Layer 5 of a small transformer language model trained on English Wikipedia (11 layers, counted from 0, width 96).
Take only the direct path to the model's output, skipping the later layers: a vector added to the residual stream pushes a token's score in proportion to its dot product with that token's output vector.

Output vectors of the tokens that the questions are about. A number n stands for (n - 128) times 0.0091.
" out": 141, 119, 132, 125, 155, 143, 79, 137, 99, 148, 154, 34, 96, 130, 125, 74, 124, 118, 183, 95, 125, 159, 142, 95, 113, 102, 111, 129, 108, 81, 148, 127, 118, 162, 148, 87, 139, 155, 97, 134, 122, 143, 124, 170, 154, 154, 135, 185, 87, 85, 111, 111, 114, 104, 143, 119, 124, 171, 129, 123, 100, 146, 189, 100, 131, 147, 97, 134, 114, 140, 122, 129, 172, 108, 129, 99, 163, 155, 141, 107, 162, 134, 181, 172, 131, 149, 164, 119, 47, 127, 102, 125, 141, 111, 172, 128
"igh": 106, 122, 83, 39, 138, 86, 61, 74, 119, 155, 171, 83, 152, 143, 171, 114, 144, 169, 171, 138, 145, 88, 112, 95, 112, 120, 153, 123, 157, 111, 117, 101, 110, 139, 154, 149, 177, 98, 128, 182, 159, 159, 92, 135, 179, 110, 119, 69, 144, 170, 142, 126, 145, 38, 145, 122, 118, 114, 123, 213, 147, 103, 189, 107, 128, 119, 79, 112, 198, 208, 106, 152, 112, 124, 95, 134, 59, 86, 117, 87, 118, 151, 167, 133, 132, 167, 125, 87, 136, 94, 181, 166, 148, 148, 128, 109
"ens": 128, 198, 142, 88, 130, 132, 111, 155, 133, 98, 67, 146, 67, 133, 114, 117, 147, 127, 112, 58, 82, 226, 114, 163, 129, 113, 129, 127, 124, 105, 130, 59, 168, 117, 136, 97, 149, 141, 142, 70, 126, 149, 145, 74, 162, 125, 155, 145, 190, 117, 86, 131, 147, 138, 127, 142, 126, 159, 131, 105, 101, 156, 156, 133, 176, 134, 180, 167, 181, 132, 104, 91, 107, 144, 86, 139, 181, 124, 135, 116, 47, 147, 45, 121, 164, 49, 166, 157, 126, 106, 141, 164, 149, 127, 125, 105
"land": 126, 129, 145, 110, 138, 150, 146, 88, 99, 166, 140, 116, 34, 116, 98, 164, 200, 136, 162, 94, 72, 109, 93, 169, 105, 146, 89, 100, 88, 93, 85, 137, 155, 106, 153, 126, 118, 192, 85, 178, 101, 249, 66, 114, 137, 104, 59, 10, 151, 137, 132, 138, 65, 189, 77, 96, 123, 166, 124, 30, 79, 142, 191, 177, 140, 151, 141, 108, 139, 140, 136, 154, 143, 152, 94, 130, 133, 117, 124, 139, 117, 192, 181, 189, 179, 151, 127, 187, 135, 127, 136, 82, 112, 117, 133, 168
"ug": 92, 100, 118, 76, 187, 107, 65, 154, 129, 158, 152, 159, 156, 111, 169, 138, 155, 78, 140, 163, 117, 138, 79, 159, 120, 81, 151, 116, 111, 185, 106, 88, 145, 52, 135, 73, 198, 133, 106, 152, 151, 207, 170, 130, 144, 95, 135, 68, 145, 130, 88, 152, 151, 103, 114, 118, 123, 124, 118, 136, 139, 166, 151, 114, 211, 117, 171, 109, 162, 133, 110, 105, 105, 90, 80, 175, 75, 141, 109, 61, 116, 185, 145, 124, 141, 91, 106, 117, 136, 83, 133, 106, 190, 135, 115, 184
"ual": 170, 88, 110, 91, 69, 127, 57, 185, 112, 175, 87, 139, 152, 157, 92, 80, 168, 64, 170, 113, 63, 151, 123, 125, 134, 77, 157, 127, 197, 204, 102, 60, 148, 101, 119, 138, 147, 164, 143, 154, 82, 115, 101, 223, 109, 94, 76, 181, 163, 71, 105, 155, 117, 189, 135, 59, 128, 182, 130, 128, 127, 139, 124, 102, 77, 138, 156, 80, 198, 100, 91, 94, 177, 64, 194, 133, 148, 117, 49, 115, 221, 172, 133, 133, 169, 157, 184, 114, 128, 159, 107, 148, 130, 178, 70, 76
"so": 240, 116, 64, 115, 80, 184, 77, 110, 154, 94, 130, 169, 52, 77, 119, 135, 175, 122, 57, 145, 130, 76, 97, 125, 124, 108, 165, 94, 83, 121, 151, 150, 164, 124, 96, 131, 145, 192, 156, 186, 116, 89, 237, 112, 166, 58, 75, 62, 140, 149, 115, 85, 138, 151, 116, 138, 123, 111, 124, 123, 171, 92, 135, 90, 160, 99, 102, 77, 145, 88, 180, 122, 218, 123, 173, 115, 74, 121, 155, 124, 118, 210, 156, 129, 131, 132, 119, 123, 139, 163, 174, 178, 109, 151, 150, 80
" U": 113, 119, 146, 152, 100, 92, 119, 167, 130, 117, 127, 82, 140, 149, 128, 82, 101, 98, 121, 116, 147, 138, 137, 141, 142, 102, 101, 132, 129, 132, 102, 126, 125, 116, 83, 163, 105, 154, 134, 135, 114, 159, 115, 97, 136, 173, 90, 128, 106, 143, 166, 108, 121, 142, 121, 139, 131, 115, 138, 108, 101, 97, 111, 164, 137, 159, 130, 74, 108, 111, 97, 140, 170, 135, 135, 151, 153, 100, 169, 139, 114, 110, 135, 163, 132, 162, 121, 104, 157, 147, 123, 129, 127, 133, 169, 189
"ict": 159, 113, 78, 75, 147, 176, 63, 186, 134, 186, 221, 159, 88, 127, 94, 115, 137, 93, 152, 124, 111, 176, 123, 162, 180, 149, 153, 115, 54, 119, 78, 106, 86, 81, 154, 81, 172, 83, 78, 223, 132, 123, 57, 150, 98, 70, 140, 176, 127, 133, 154, 146, 106, 142, 177, 190, 122, 146, 125, 75, 185, 45, 113, 130, 115, 85, 141, 174, 178, 135, 66, 64, 123, 146, 156, 116, 123, 170, 105, 97, 71, 107, 123, 111, 167, 134, 158, 76, 131, 150, 120, 185, 224, 138, 112, 111
"here": 125, 125, 81, 85, 189, 188, 106, 95, 131, 154, 131, 157, 116, 68, 153, 52, 168, 91, 70, 115, 189, 123, 161, 52, 168, 131, 73, 101, 118, 133, 137, 171, 209, 117, 135, 168, 105, 113, 202, 196, 135, 195, 80, 123, 117, 147, 54, 132, 155, 77, 107, 116, 125, 198, 120, 160, 126, 77, 135, 86, 102, 141, 122, 124, 99, 75, 114, 173, 107, 153, 80, 113, 126, 121, 122, 116, 112, 160, 109, 156, 203, 176, 103, 182, 180, 90, 101, 86, 64, 183, 180, 140, 97, 176, 127, 104

Output weights of attention head 1. The head adds the sum of these rows, row i times number i of z. A number n stands for (n - 128) times 0.0039.
o0: 137, 134, 136, 118, 134, 122, 154, 120, 141, 146, 104, 128, 141, 110, 120, 117, 160, 100, 176, 112, 154, 160, 99, 133, 71, 136, 139, 101, 150, 121, 144, 106, 114, 100, 105, 67, 113, 90, 180, 115, 106, 141, 142, 138, 150, 163, 198, 123, 120, 134, 140, 122, 148, 116, 122, 96, 86, 97, 121, 112, 110, 132, 172, 104, 73, 149, 90, 130, 122, 65, 107, 138, 101, 161, 187, 151, 124, 131, 177, 125, 127, 148, 154, 104, 152, 115, 159, 134, 130, 196, 114, 105, 116, 140, 112, 125
o1: 112, 130, 98, 123, 76, 76, 171, 146, 102, 95, 134, 114, 83, 140, 167, 97, 156, 170, 139, 110, 92, 109, 115, 150, 135, 159, 117, 84, 95, 173, 84, 48, 133, 137, 168, 185, 79, 91, 63, 140, 152, 166, 128, 146, 152, 133, 119, 124, 161, 151, 149, 159, 116, 113, 114, 169, 150, 133, 118, 173, 97, 137, 114, 145, 141, 158, 162, 129, 105, 142, 137, 80, 169, 194, 88, 135, 77, 127, 100, 108, 131, 135, 86, 114, 82, 168, 145, 144, 124, 165, 159, 108, 149, 122, 127, 130
o2: 122, 138, 125, 151, 111, 136, 147, 104, 87, 126, 128, 125, 94, 120, 114, 112, 164, 175, 149, 148, 138, 110, 122, 146, 107, 149, 168, 147, 128, 123, 71, 100, 133, 141, 80, 117, 117, 154, 157, 171, 159, 131, 158, 129, 127, 94, 105, 114, 125, 89, 141, 134, 136, 160, 141, 149, 72, 119, 100, 137, 151, 89, 84, 120, 153, 143, 144, 141, 146, 129, 130, 125, 141, 104, 108, 150, 119, 125, 133, 132, 132, 120, 145, 170, 142, 142, 121, 127, 114, 95, 105, 121, 119, 157, 134, 110
o3: 147, 80, 98, 187, 118, 139, 139, 145, 141, 100, 126, 144, 149, 105, 115, 140, 143, 117, 141, 98, 143, 123, 124, 144, 111, 118, 104, 140, 74, 140, 97, 139, 163, 60, 145, 144, 164, 145, 122, 132, 125, 90, 102, 125, 96, 107, 156, 69, 127, 189, 131, 156, 139, 135, 118, 151, 209, 155, 161, 117, 124, 99, 135, 129, 174, 78, 151, 116, 177, 134, 109, 117, 128, 91, 119, 90, 196, 151, 152, 121, 140, 144, 78, 106, 102, 114, 137, 97, 124, 150, 116, 110, 114, 126, 121, 158
o4: 146, 139, 82, 172, 101, 194, 78, 120, 108, 103, 132, 114, 163, 156, 130, 110, 134, 127, 122, 113, 136, 135, 135, 144, 103, 150, 134, 110, 168, 129, 212, 99, 119, 139, 92, 125, 114, 117, 88, 176, 84, 155, 106, 105, 130, 158, 165, 160, 191, 135, 127, 154, 107, 91, 113, 94, 143, 150, 167, 104, 127, 161, 121, 137, 131, 164, 74, 87, 119, 140, 142, 147, 158, 110, 94, 124, 168, 107, 159, 89, 120, 130, 155, 113, 101, 105, 113, 60, 193, 113, 118, 116, 131, 111, 137, 94
o5: 125, 113, 127, 71, 121, 100, 181, 87, 173, 116, 104, 141, 108, 161, 178, 92, 92, 111, 63, 142, 127, 122, 141, 108, 160, 135, 90, 122, 164, 140, 133, 180, 137, 151, 135, 177, 157, 154, 109, 170, 96, 78, 107, 144, 111, 154, 113, 187, 122, 150, 175, 120, 85, 110, 94, 125, 96, 135, 100, 143, 104, 135, 128, 106, 95, 92, 124, 76, 103, 67, 154, 153, 136, 150, 110, 100, 149, 75, 114, 114, 140, 131, 92, 144, 140, 174, 136, 173, 139, 110, 173, 163, 163, 152, 182, 145
o6: 92, 101, 126, 55, 115, 132, 142, 123, 126, 126, 122, 142, 111, 127, 136, 141, 94, 115, 90, 148, 127, 108, 99, 101, 122, 175, 119, 81, 111, 161, 174, 138, 104, 201, 134, 181, 139, 81, 124, 139, 117, 113, 154, 142, 144, 78, 136, 169, 156, 135, 72, 108, 146, 161, 104, 195, 126, 93, 120, 125, 163, 169, 139, 122, 161, 82, 124, 114, 140, 130, 170, 136, 102, 166, 133, 95, 151, 155, 133, 110, 107, 105, 129, 129, 161, 108, 108, 145, 145, 133, 136, 151, 102, 147, 122, 95
o7: 86, 137, 168, 95, 144, 117, 95, 138, 140, 90, 144, 120, 146, 160, 88, 139, 139, 99, 155, 123, 165, 80, 130, 137, 131, 159, 89, 128, 145, 124, 118, 121, 126, 134, 96, 120, 129, 137, 168, 76, 128, 123, 104, 149, 136, 151, 118, 137, 112, 128, 160, 131, 148, 144, 125, 138, 110, 145, 177, 201, 130, 150, 138, 154, 77, 143, 109, 180, 80, 136, 131, 129, 144, 114, 171, 145, 86, 202, 130, 123, 116, 111, 115, 108, 122, 98, 79, 116, 91, 131, 84, 117, 114, 156, 140, 133
o8: 144, 148, 132, 128, 122, 126, 152, 123, 117, 135, 181, 66, 139, 100, 92, 118, 188, 125, 117, 87, 124, 109, 138, 179, 162, 147, 91, 114, 133, 130, 65, 139, 96, 135, 60, 208, 142, 102, 182, 118, 155, 160, 129, 180, 128, 79, 132, 182, 125, 155, 110, 123, 121, 154, 165, 173, 145, 121, 60, 137, 118, 106, 103, 138, 118, 107, 80, 144, 113, 126, 111, 162, 182, 127, 182, 144, 179, 149, 166, 8, 85, 150, 140, 116, 100, 166, 135, 152, 105, 81, 96, 154, 69, 148, 97, 91
o9: 101, 122, 111, 150, 141, 74, 121, 85, 142, 81, 129, 162, 130, 153, 90, 152, 100, 134, 155, 58, 131, 127, 135, 128, 101, 161, 94, 174, 151, 184, 127, 115, 138, 117, 121, 101, 152, 199, 131, 114, 118, 99, 116, 89, 141, 159, 92, 81, 86, 106, 155, 119, 86, 189, 136, 161, 120, 144, 123, 135, 98, 87, 118, 154, 128, 170, 151, 133, 144, 62, 175, 92, 137, 123, 105, 161, 78, 161, 134, 151, 154, 150, 180, 105, 128, 89, 122, 164, 145, 167, 94, 126, 101, 175, 165, 124
o10: 134, 114, 104, 121, 143, 108, 96, 119, 64, 111, 154, 85, 123, 159, 110, 125, 148, 74, 151, 144, 97, 116, 111, 120, 162, 146, 147, 95, 215, 38, 140, 132, 151, 102, 148, 154, 89, 143, 137, 159, 169, 118, 94, 102, 98, 125, 103, 100, 184, 107, 152, 111, 103, 168, 128, 129, 112, 105, 94, 181, 141, 98, 136, 67, 152, 192, 104, 116, 147, 127, 151, 129, 186, 153, 147, 119, 137, 96, 177, 88, 92, 123, 121, 141, 103, 179, 156, 105, 145, 115, 100, 163, 131, 152, 129, 197
o11: 180, 150, 140, 116, 95, 121, 163, 127, 152, 159, 154, 144, 145, 168, 174, 111, 115, 151, 117, 96, 149, 121, 146, 189, 41, 153, 153, 109, 158, 94, 116, 134, 107, 120, 108, 112, 120, 118, 174, 141, 106, 107, 94, 132, 79, 164, 141, 146, 129, 172, 113, 104, 169, 74, 147, 91, 106, 117, 132, 64, 135, 182, 94, 135, 123, 129, 132, 90, 126, 115, 89, 125, 96, 105, 154, 104, 94, 113, 136, 94, 154, 163, 110, 120, 131, 161, 149, 145, 163, 140, 92, 116, 138, 146, 125, 119
o12: 139, 154, 112, 174, 84, 161, 113, 185, 125, 104, 133, 122, 93, 114, 95, 101, 80, 183, 150, 130, 95, 124, 157, 146, 68, 118, 154, 167, 159, 149, 125, 148, 149, 149, 128, 112, 186, 86, 93, 116, 183, 114, 69, 150, 132, 146, 123, 116, 129, 78, 111, 136, 209, 119, 116, 141, 174, 85, 106, 140, 141, 137, 154, 135, 79, 103, 102, 120, 123, 147, 172, 113, 123, 206, 118, 134, 109, 128, 131, 110, 118, 115, 96, 123, 176, 106, 106, 164, 114, 162, 124, 138, 72, 89, 113, 126
o13: 90, 167, 108, 114, 131, 159, 161, 161, 120, 175, 153, 100, 135, 143, 103, 153, 156, 138, 181, 123, 142, 128, 115, 118, 62, 114, 162, 137, 153, 135, 145, 120, 112, 158, 114, 121, 156, 166, 143, 138, 63, 135, 62, 163, 140, 92, 125, 75, 98, 44, 96, 110, 148, 151, 141, 115, 141, 134, 131, 177, 52, 134, 103, 164, 132, 112, 118, 135, 139, 152, 146, 126, 151, 106, 120, 132, 129, 108, 89, 118, 136, 124, 125, 89, 101, 118, 141, 157, 177, 123, 158, 136, 106, 110, 143, 122
o14: 125, 136, 99, 145, 127, 179, 175, 102, 119, 123, 80, 89, 144, 87, 139, 117, 123, 154, 126, 120, 153, 115, 106, 141, 130, 107, 153, 140, 131, 162, 121, 131, 99, 122, 100, 141, 147, 105, 49, 185, 174, 76, 155, 122, 128, 120, 108, 134, 142, 154, 115, 128, 131, 147, 133, 156, 191, 110, 148, 95, 121, 79, 103, 110, 117, 78, 150, 87, 198, 117, 135, 139, 117, 118, 144, 109, 108, 152, 135, 199, 154, 110, 184, 138, 110, 102, 107, 107, 136, 55, 193, 136, 162, 179, 133, 64
o15: 147, 166, 114, 175, 151, 156, 101, 90, 172, 207, 94, 105, 129, 76, 158, 126, 69, 133, 125, 155, 137, 132, 103, 129, 98, 143, 158, 95, 144, 148, 106, 73, 177, 121, 134, 127, 155, 143, 100, 122, 74, 181, 187, 124, 149, 163, 64, 121, 129, 134, 123, 111, 124, 131, 132, 147, 156, 48, 161, 130, 95, 98, 151, 115, 117, 118, 138, 169, 127, 70, 107, 63, 127, 131, 171, 143, 94, 148, 91, 105, 154, 76, 134, 111, 181, 108, 146, 120, 174, 102, 180, 129, 152, 120, 126, 112
o16: 114, 188, 119, 85, 140, 131, 100, 123, 161, 102, 133, 133, 140, 142, 103, 141, 159, 102, 114, 147, 146, 129, 142, 92, 145, 73, 112, 114, 139, 87, 140, 160, 89, 152, 151, 82, 110, 73, 116, 112, 120, 137, 131, 119, 127, 116, 140, 141, 141, 169, 132, 139, 134, 112, 114, 143, 197, 125, 209, 104, 124, 139, 125, 120, 114, 131, 165, 146, 124, 184, 138, 158, 112, 112, 186, 108, 79, 169, 107, 147, 116, 105, 113, 103, 133, 96, 89, 97, 120, 132, 130, 124, 133, 136, 116, 157
o17: 120, 126, 159, 140, 115, 136, 134, 94, 125, 154, 120, 78, 120, 109, 132, 123, 114, 129, 178, 168, 102, 77, 133, 93, 107, 133, 164, 144, 143, 139, 87, 101, 131, 127, 156, 138, 133, 115, 108, 147, 187, 119, 163, 110, 142, 146, 80, 93, 115, 126, 166, 131, 122, 107, 117, 115, 101, 90, 128, 151, 167, 93, 128, 103, 108, 140, 165, 136, 106, 92, 130, 117, 145, 134, 169, 112, 103, 144, 130, 152, 121, 99, 148, 155, 180, 133, 113, 137, 127, 117, 136, 144, 120, 164, 126, 130
o18: 107, 111, 116, 118, 117, 159, 80, 121, 126, 102, 115, 137, 126, 162, 126, 153, 126, 108, 102, 174, 167, 70, 124, 156, 139, 133, 104, 121, 166, 91, 148, 126, 148, 117, 124, 164, 158, 132, 91, 141, 120, 41, 72, 133, 125, 148, 83, 143, 153, 149, 130, 167, 153, 119, 109, 128, 119, 187, 130, 146, 124, 168, 137, 136, 139, 123, 122, 142, 121, 124, 147, 105, 156, 76, 167, 132, 76, 164, 139, 161, 124, 114, 125, 123, 109, 85, 99, 68, 147, 146, 98, 176, 153, 130, 134, 151
o19: 159, 188, 172, 162, 130, 169, 123, 139, 148, 148, 146, 133, 169, 124, 113, 90, 136, 103, 81, 131, 128, 137, 124, 113, 149, 150, 132, 116, 92, 150, 93, 48, 137, 93, 83, 144, 101, 55, 85, 112, 153, 111, 106, 98, 89, 100, 82, 164, 100, 88, 133, 131, 194, 113, 175, 222, 164, 89, 79, 121, 136, 183, 192, 82, 113, 150, 94, 132, 122, 124, 105, 69, 182, 118, 121, 151, 86, 139, 166, 160, 128, 131, 108, 114, 138, 131, 152, 121, 143, 140, 87, 134, 203, 161, 108, 154
o20: 114, 156, 151, 134, 144, 128, 182, 87, 108, 122, 109, 149, 119, 138, 139, 129, 165, 100, 133, 147, 142, 144, 104, 94, 83, 96, 67, 137, 135, 126, 105, 133, 117, 113, 96, 78, 134, 125, 118, 167, 154, 105, 143, 137, 151, 117, 128, 136, 149, 111, 149, 121, 105, 126, 137, 106, 147, 102, 163, 145, 110, 122, 166, 106, 88, 124, 110, 106, 127, 119, 150, 173, 116, 171, 124, 138, 157, 119, 172, 131, 107, 137, 135, 187, 151, 95, 127, 111, 114, 155, 101, 126, 107, 149, 134, 137
o21: 137, 163, 135, 141, 152, 183, 44, 152, 111, 130, 172, 79, 119, 154, 152, 135, 129, 124, 158, 122, 90, 139, 152, 144, 146, 122, 189, 122, 143, 85, 116, 140, 120, 149, 127, 122, 143, 108, 136, 130, 121, 197, 144, 133, 112, 124, 101, 132, 106, 144, 124, 118, 97, 121, 115, 50, 71, 143, 128, 136, 185, 86, 97, 163, 149, 104, 142, 165, 109, 167, 114, 151, 165, 105, 168, 90, 98, 141, 119, 83, 137, 114, 77, 151, 130, 167, 109, 174, 187, 60, 111, 114, 116, 87, 115, 113
o22: 109, 111, 128, 67, 111, 148, 105, 108, 131, 144, 115, 17, 116, 202, 125, 157, 83, 139, 118, 144, 91, 139, 101, 172, 174, 131, 114, 149, 117, 153, 144, 88, 100, 113, 150, 106, 37, 104, 122, 158, 183, 102, 141, 161, 134, 185, 179, 133, 97, 126, 170, 125, 125, 120, 138, 98, 149, 143, 115, 115, 179, 150, 151, 160, 137, 145, 114, 88, 110, 132, 77, 146, 130, 156, 133, 168, 120, 105, 140, 143, 128, 132, 185, 118, 122, 101, 150, 91, 122, 97, 125, 139, 90, 181, 105, 130
o23: 112, 217, 100, 141, 83, 99, 172, 123, 117, 69, 111, 98, 146, 102, 111, 78, 110, 165, 160, 115, 170, 137, 118, 133, 139, 139, 120, 123, 99, 105, 147, 160, 154, 115, 108, 49, 113, 146, 142, 77, 191, 172, 118, 151, 160, 119, 154, 123, 128, 94, 134, 114, 141, 128, 164, 149, 99, 110, 155, 134, 146, 168, 150, 74, 105, 145, 117, 111, 110, 157, 155, 141, 90, 160, 71, 141, 129, 150, 148, 117, 124, 96, 128, 146, 99, 153, 108, 124, 80, 105, 137, 129, 170, 99, 156, 145
o24: 103, 144, 121, 100, 113, 92, 136, 96, 125, 135, 145, 113, 122, 91, 133, 145, 218, 130, 122, 134, 166, 113, 112, 102, 134, 96, 138, 157, 118, 157, 90, 121, 152, 127, 146, 161, 142, 157, 113, 98, 96, 191, 190, 94, 143, 142, 156, 121, 180, 136, 109, 148, 146, 138, 110, 136, 124, 112, 112, 85, 117, 86, 159, 103, 127, 146, 145, 105, 123, 114, 133, 119, 94, 99, 112, 101, 119, 193, 68, 124, 124, 110, 110, 104, 102, 163, 155, 101, 114, 156, 123, 125, 161, 125, 138, 189
o25: 130, 131, 105, 163, 111, 105, 125, 112, 114, 101, 130, 126, 124, 142, 119, 129, 139, 125, 130, 112, 128, 136, 114, 160, 145, 97, 116, 167, 115, 101, 94, 108, 118, 96, 142, 81, 115, 163, 125, 110, 180, 108, 134, 143, 150, 114, 159, 138, 113, 143, 129, 116, 167, 129, 127, 153, 124, 150, 142, 89, 165, 122, 118, 157, 191, 158, 187, 101, 154, 150, 94, 139, 101, 55, 124, 126, 126, 112, 185, 112, 118, 146, 104, 155, 142, 147, 142, 87, 105, 91, 104, 110, 120, 147, 165, 129
o26: 124, 113, 106, 120, 108, 112, 199, 170, 159, 136, 133, 95, 134, 120, 141, 98, 158, 112, 129, 180, 115, 88, 109, 130, 163, 38, 136, 128, 133, 101, 110, 181, 133, 150, 101, 103, 152, 130, 117, 109, 147, 111, 114, 120, 143, 137, 169, 74, 75, 118, 154, 163, 141, 101, 121, 71, 117, 133, 156, 134, 116, 143, 132, 129, 155, 105, 121, 188, 72, 121, 151, 182, 143, 116, 160, 166, 152, 123, 112, 158, 117, 122, 84, 141, 133, 146, 104, 121, 80, 120, 161, 129, 143, 119, 90, 159
o27: 108, 200, 116, 53, 177, 131, 84, 113, 81, 97, 132, 156, 137, 133, 127, 133, 177, 143, 132, 174, 180, 161, 129, 84, 99, 139, 140, 124, 98, 151, 83, 160, 182, 90, 114, 98, 144, 110, 65, 177, 71, 132, 183, 105, 102, 76, 105, 156, 140, 130, 135, 157, 77, 95, 126, 153, 154, 143, 180, 150, 120, 73, 121, 77, 89, 115, 126, 80, 115, 159, 105, 131, 156, 138, 148, 134, 105, 134, 126, 102, 109, 85, 195, 169, 120, 130, 142, 123, 174, 129, 137, 131, 163, 129, 156, 152
o28: 158, 164, 95, 189, 140, 149, 86, 124, 134, 102, 134, 189, 136, 106, 141, 109, 139, 134, 97, 110, 90, 163, 168, 125, 159, 130, 182, 155, 117, 130, 170, 111, 93, 137, 157, 108, 77, 146, 105, 131, 102, 127, 99, 106, 154, 105, 145, 112, 99, 87, 182, 141, 108, 107, 135, 192, 77, 143, 118, 125, 110, 134, 128, 110, 130, 167, 112, 146, 165, 96, 110, 90, 169, 113, 92, 109, 92, 111, 95, 140, 145, 127, 145, 146, 131, 168, 118, 96, 127, 102, 142, 105, 190, 115, 115, 116
o29: 163, 130, 86, 99, 105, 102, 134, 137, 103, 118, 135, 152, 130, 107, 152, 107, 166, 123, 138, 150, 128, 113, 141, 155, 92, 120, 143, 129, 174, 118, 73, 157, 172, 137, 121, 144, 124, 135, 132, 141, 83, 148, 97, 140, 109, 199, 129, 113, 137, 209, 124, 124, 214, 98, 66, 128, 129, 132, 104, 108, 137, 145, 131, 151, 82, 114, 125, 136, 111, 113, 103, 131, 141, 121, 132, 104, 96, 122, 127, 151, 119, 125, 91, 155, 151, 166, 137, 84, 147, 155, 110, 93, 135, 70, 162, 136
o30: 140, 111, 144, 133, 164, 115, 121, 158, 191, 84, 107, 132, 155, 116, 163, 162, 98, 92, 60, 65, 118, 121, 126, 180, 205, 110, 81, 132, 85, 153, 124, 149, 156, 122, 113, 129, 156, 110, 59, 94, 113, 146, 133, 158, 178, 163, 168, 142, 86, 123, 140, 165, 131, 82, 170, 142, 84, 161, 124, 157, 121, 69, 152, 131, 121, 127, 93, 139, 95, 128, 87, 126, 84, 144, 171, 114, 120, 88, 148, 96, 147, 133, 89, 156, 116, 154, 150, 136, 141, 155, 124, 154, 106, 134, 140, 97
o31: 149, 147, 195, 74, 108, 90, 97, 130, 158, 136, 140, 130, 79, 91, 124, 139, 131, 146, 127, 105, 123, 112, 144, 97, 83, 146, 124, 138, 137, 94, 97, 176, 180, 115, 180, 113, 91, 139, 162, 152, 106, 145, 146, 151, 63, 106, 140, 180, 46, 133, 164, 123, 145, 48, 163, 134, 91, 143, 167, 133, 177, 99, 55, 162, 151, 124, 148, 84, 112, 123, 136, 146, 124, 91, 126, 92, 124, 103, 133, 177, 152, 118, 127, 166, 197, 149, 136, 159, 116, 156, 107, 132, 67, 134, 124, 147

Each question shows a token from some text and the vector z that the head gathered there. A number n stands for (n - 128) times 0.018.

"es": 147, 169, 138, 134, 157, 143, 160, 105, 169, 127, 148, 116, 161, 125, 51, 114, 84, 135, 112, 112, 124, 92, 138, 105, 160, 139, 106, 76, 142, 127, 108, 124
Which three tokens does it push up most, strongest first? "land", "ens", "ual"

"e": 139, 159, 149, 65, 104, 144, 185, 125, 100, 93, 92, 113, 130, 60, 122, 199, 112, 205, 77, 131, 111, 118, 132, 208, 164, 107, 118, 124, 136, 111, 83, 165
Pushed up most: "here"

"eral": 129, 135, 122, 78, 134, 139, 170, 115, 144, 89, 83, 114, 115, 128, 142, 181, 127, 141, 95, 193, 124, 128, 132, 134, 122, 96, 94, 144, 130, 93, 130, 121
Pushed down most: "land"

"U": 123, 166, 126, 105, 166, 101, 142, 115, 124, 127, 124, 107, 124, 173, 120, 175, 139, 123, 111, 149, 103, 130, 107, 124, 142, 87, 97, 176, 147, 114, 70, 102
Pushed up most: "ug"

"==": 149, 162, 117, 117, 145, 157, 130, 139, 147, 95, 131, 101, 106, 122, 97, 100, 161, 113, 125, 132, 160, 95, 159, 155, 118, 143, 137, 116, 138, 111, 124, 148
Pushed up most: " out"

"at": 160, 75, 122, 125, 142, 84, 102, 151, 144, 96, 90, 130, 126, 106, 89, 109, 136, 104, 118, 119, 148, 131, 120, 151, 117, 162, 132, 77, 119, 139, 158, 133
Pushed down most: "so"

"j": 121, 118, 140, 175, 127, 111, 113, 102, 100, 137, 104, 91, 112, 133, 104, 160, 109, 136, 102, 103, 113, 135, 106, 112, 148, 154, 152, 107, 129, 114, 94, 81
Pushed up most: "ug"

"r": 137, 78, 146, 110, 83, 120, 90, 175, 123, 89, 127, 125, 129, 105, 91, 95, 194, 149, 155, 143, 144, 110, 135, 153, 170, 146, 165, 176, 121, 135, 125, 189
Pushed down most: "ual"

" f": 153, 154, 156, 93, 120, 127, 149, 109, 160, 126, 138, 126, 146, 125, 102, 163, 79, 172, 74, 111, 107, 102, 151, 156, 147, 122, 104, 103, 131, 98, 89, 164
Pushed down most: "ict"

"C": 127, 169, 129, 154, 124, 96, 83, 111, 166, 92, 151, 123, 149, 158, 109, 146, 155, 140, 125, 104, 109, 142, 114, 95, 155, 128, 151, 146, 140, 189, 104, 148
Pushed up most: "land"

" P": 119, 105, 103, 147, 141, 115, 85, 116, 129, 108, 121, 139, 77, 143, 121, 129, 161, 87, 117, 158, 109, 141, 91, 120, 127, 142, 121, 109, 170, 113, 138, 84
Pushed down most: "igh"

"ish": 104, 173, 118, 152, 99, 135, 125, 128, 173, 96, 125, 131, 164, 72, 79, 87, 151, 118, 100, 132, 131, 113, 180, 178, 149, 159, 185, 132, 64, 174, 181, 193
Which two tokens does it push up most, strongest first? " U", " out"

" L": 155, 150, 96, 113, 119, 139, 130, 93, 122, 104, 114, 140, 137, 151, 120, 144, 129, 112, 100, 188, 102, 110, 110, 125, 146, 89, 116, 111, 129, 131, 147, 94
Pushed up most: "ens"

"ing": 139, 166, 131, 93, 119, 142, 182, 117, 112, 89, 102, 116, 148, 72, 129, 178, 127, 177, 88, 134, 110, 113, 125, 181, 155, 109, 128, 101, 120, 135, 95, 142
Pushed down most: "ual"

"n": 113, 165, 167, 85, 123, 168, 145, 139, 136, 108, 145, 91, 140, 92, 88, 108, 118, 173, 104, 107, 117, 144, 149, 132, 155, 122, 132, 175, 141, 128, 107, 168
Pushed down most: "ens"

"ist": 128, 124, 144, 84, 166, 125, 141, 127, 173, 109, 154, 112, 140, 156, 115, 136, 131, 149, 94, 125, 104, 175, 170, 107, 153, 113, 118, 111, 121, 119, 105, 113
Pushed up most: "igh"

"az": 110, 141, 157, 89, 213, 102, 119, 149, 127, 115, 180, 93, 120, 147, 75, 115, 130, 153, 127, 92, 126, 181, 159, 127, 108, 128, 125, 149, 147, 108, 64, 120
Pushed up most: "igh"

"ick": 156, 114, 142, 107, 160, 143, 146, 126, 123, 143, 104, 132, 96, 134, 153, 178, 101, 142, 135, 182, 122, 109, 143, 115, 111, 105, 72, 144, 141, 92, 85, 101
Pushed up most: "ual"

"ice": 121, 161, 139, 148, 196, 92, 90, 146, 171, 147, 176, 150, 213, 122, 64, 52, 139, 111, 119, 165, 100, 149, 178, 140, 111, 123, 139, 121, 160, 139, 93, 114
Pushed down most: "here"

"u": 168, 144, 152, 98, 156, 105, 138, 155, 169, 100, 130, 162, 132, 134, 54, 71, 126, 108, 106, 133, 110, 140, 136, 144, 145, 120, 122, 122, 120, 155, 134, 150
Pushed down most: "so"

"ib": 109, 84, 165, 111, 158, 160, 187, 118, 135, 123, 105, 78, 102, 100, 137, 166, 127, 169, 127, 138, 140, 136, 118, 93, 116, 128, 121, 148, 127, 73, 104, 117
Pushed up most: "so"

"ed": 58, 184, 115, 184, 150, 120, 154, 110, 135, 121, 59, 151, 148, 153, 193, 124, 163, 77, 148, 125, 94, 107, 130, 183, 134, 139, 90, 148, 106, 137, 110, 67
Pushed down most: " out"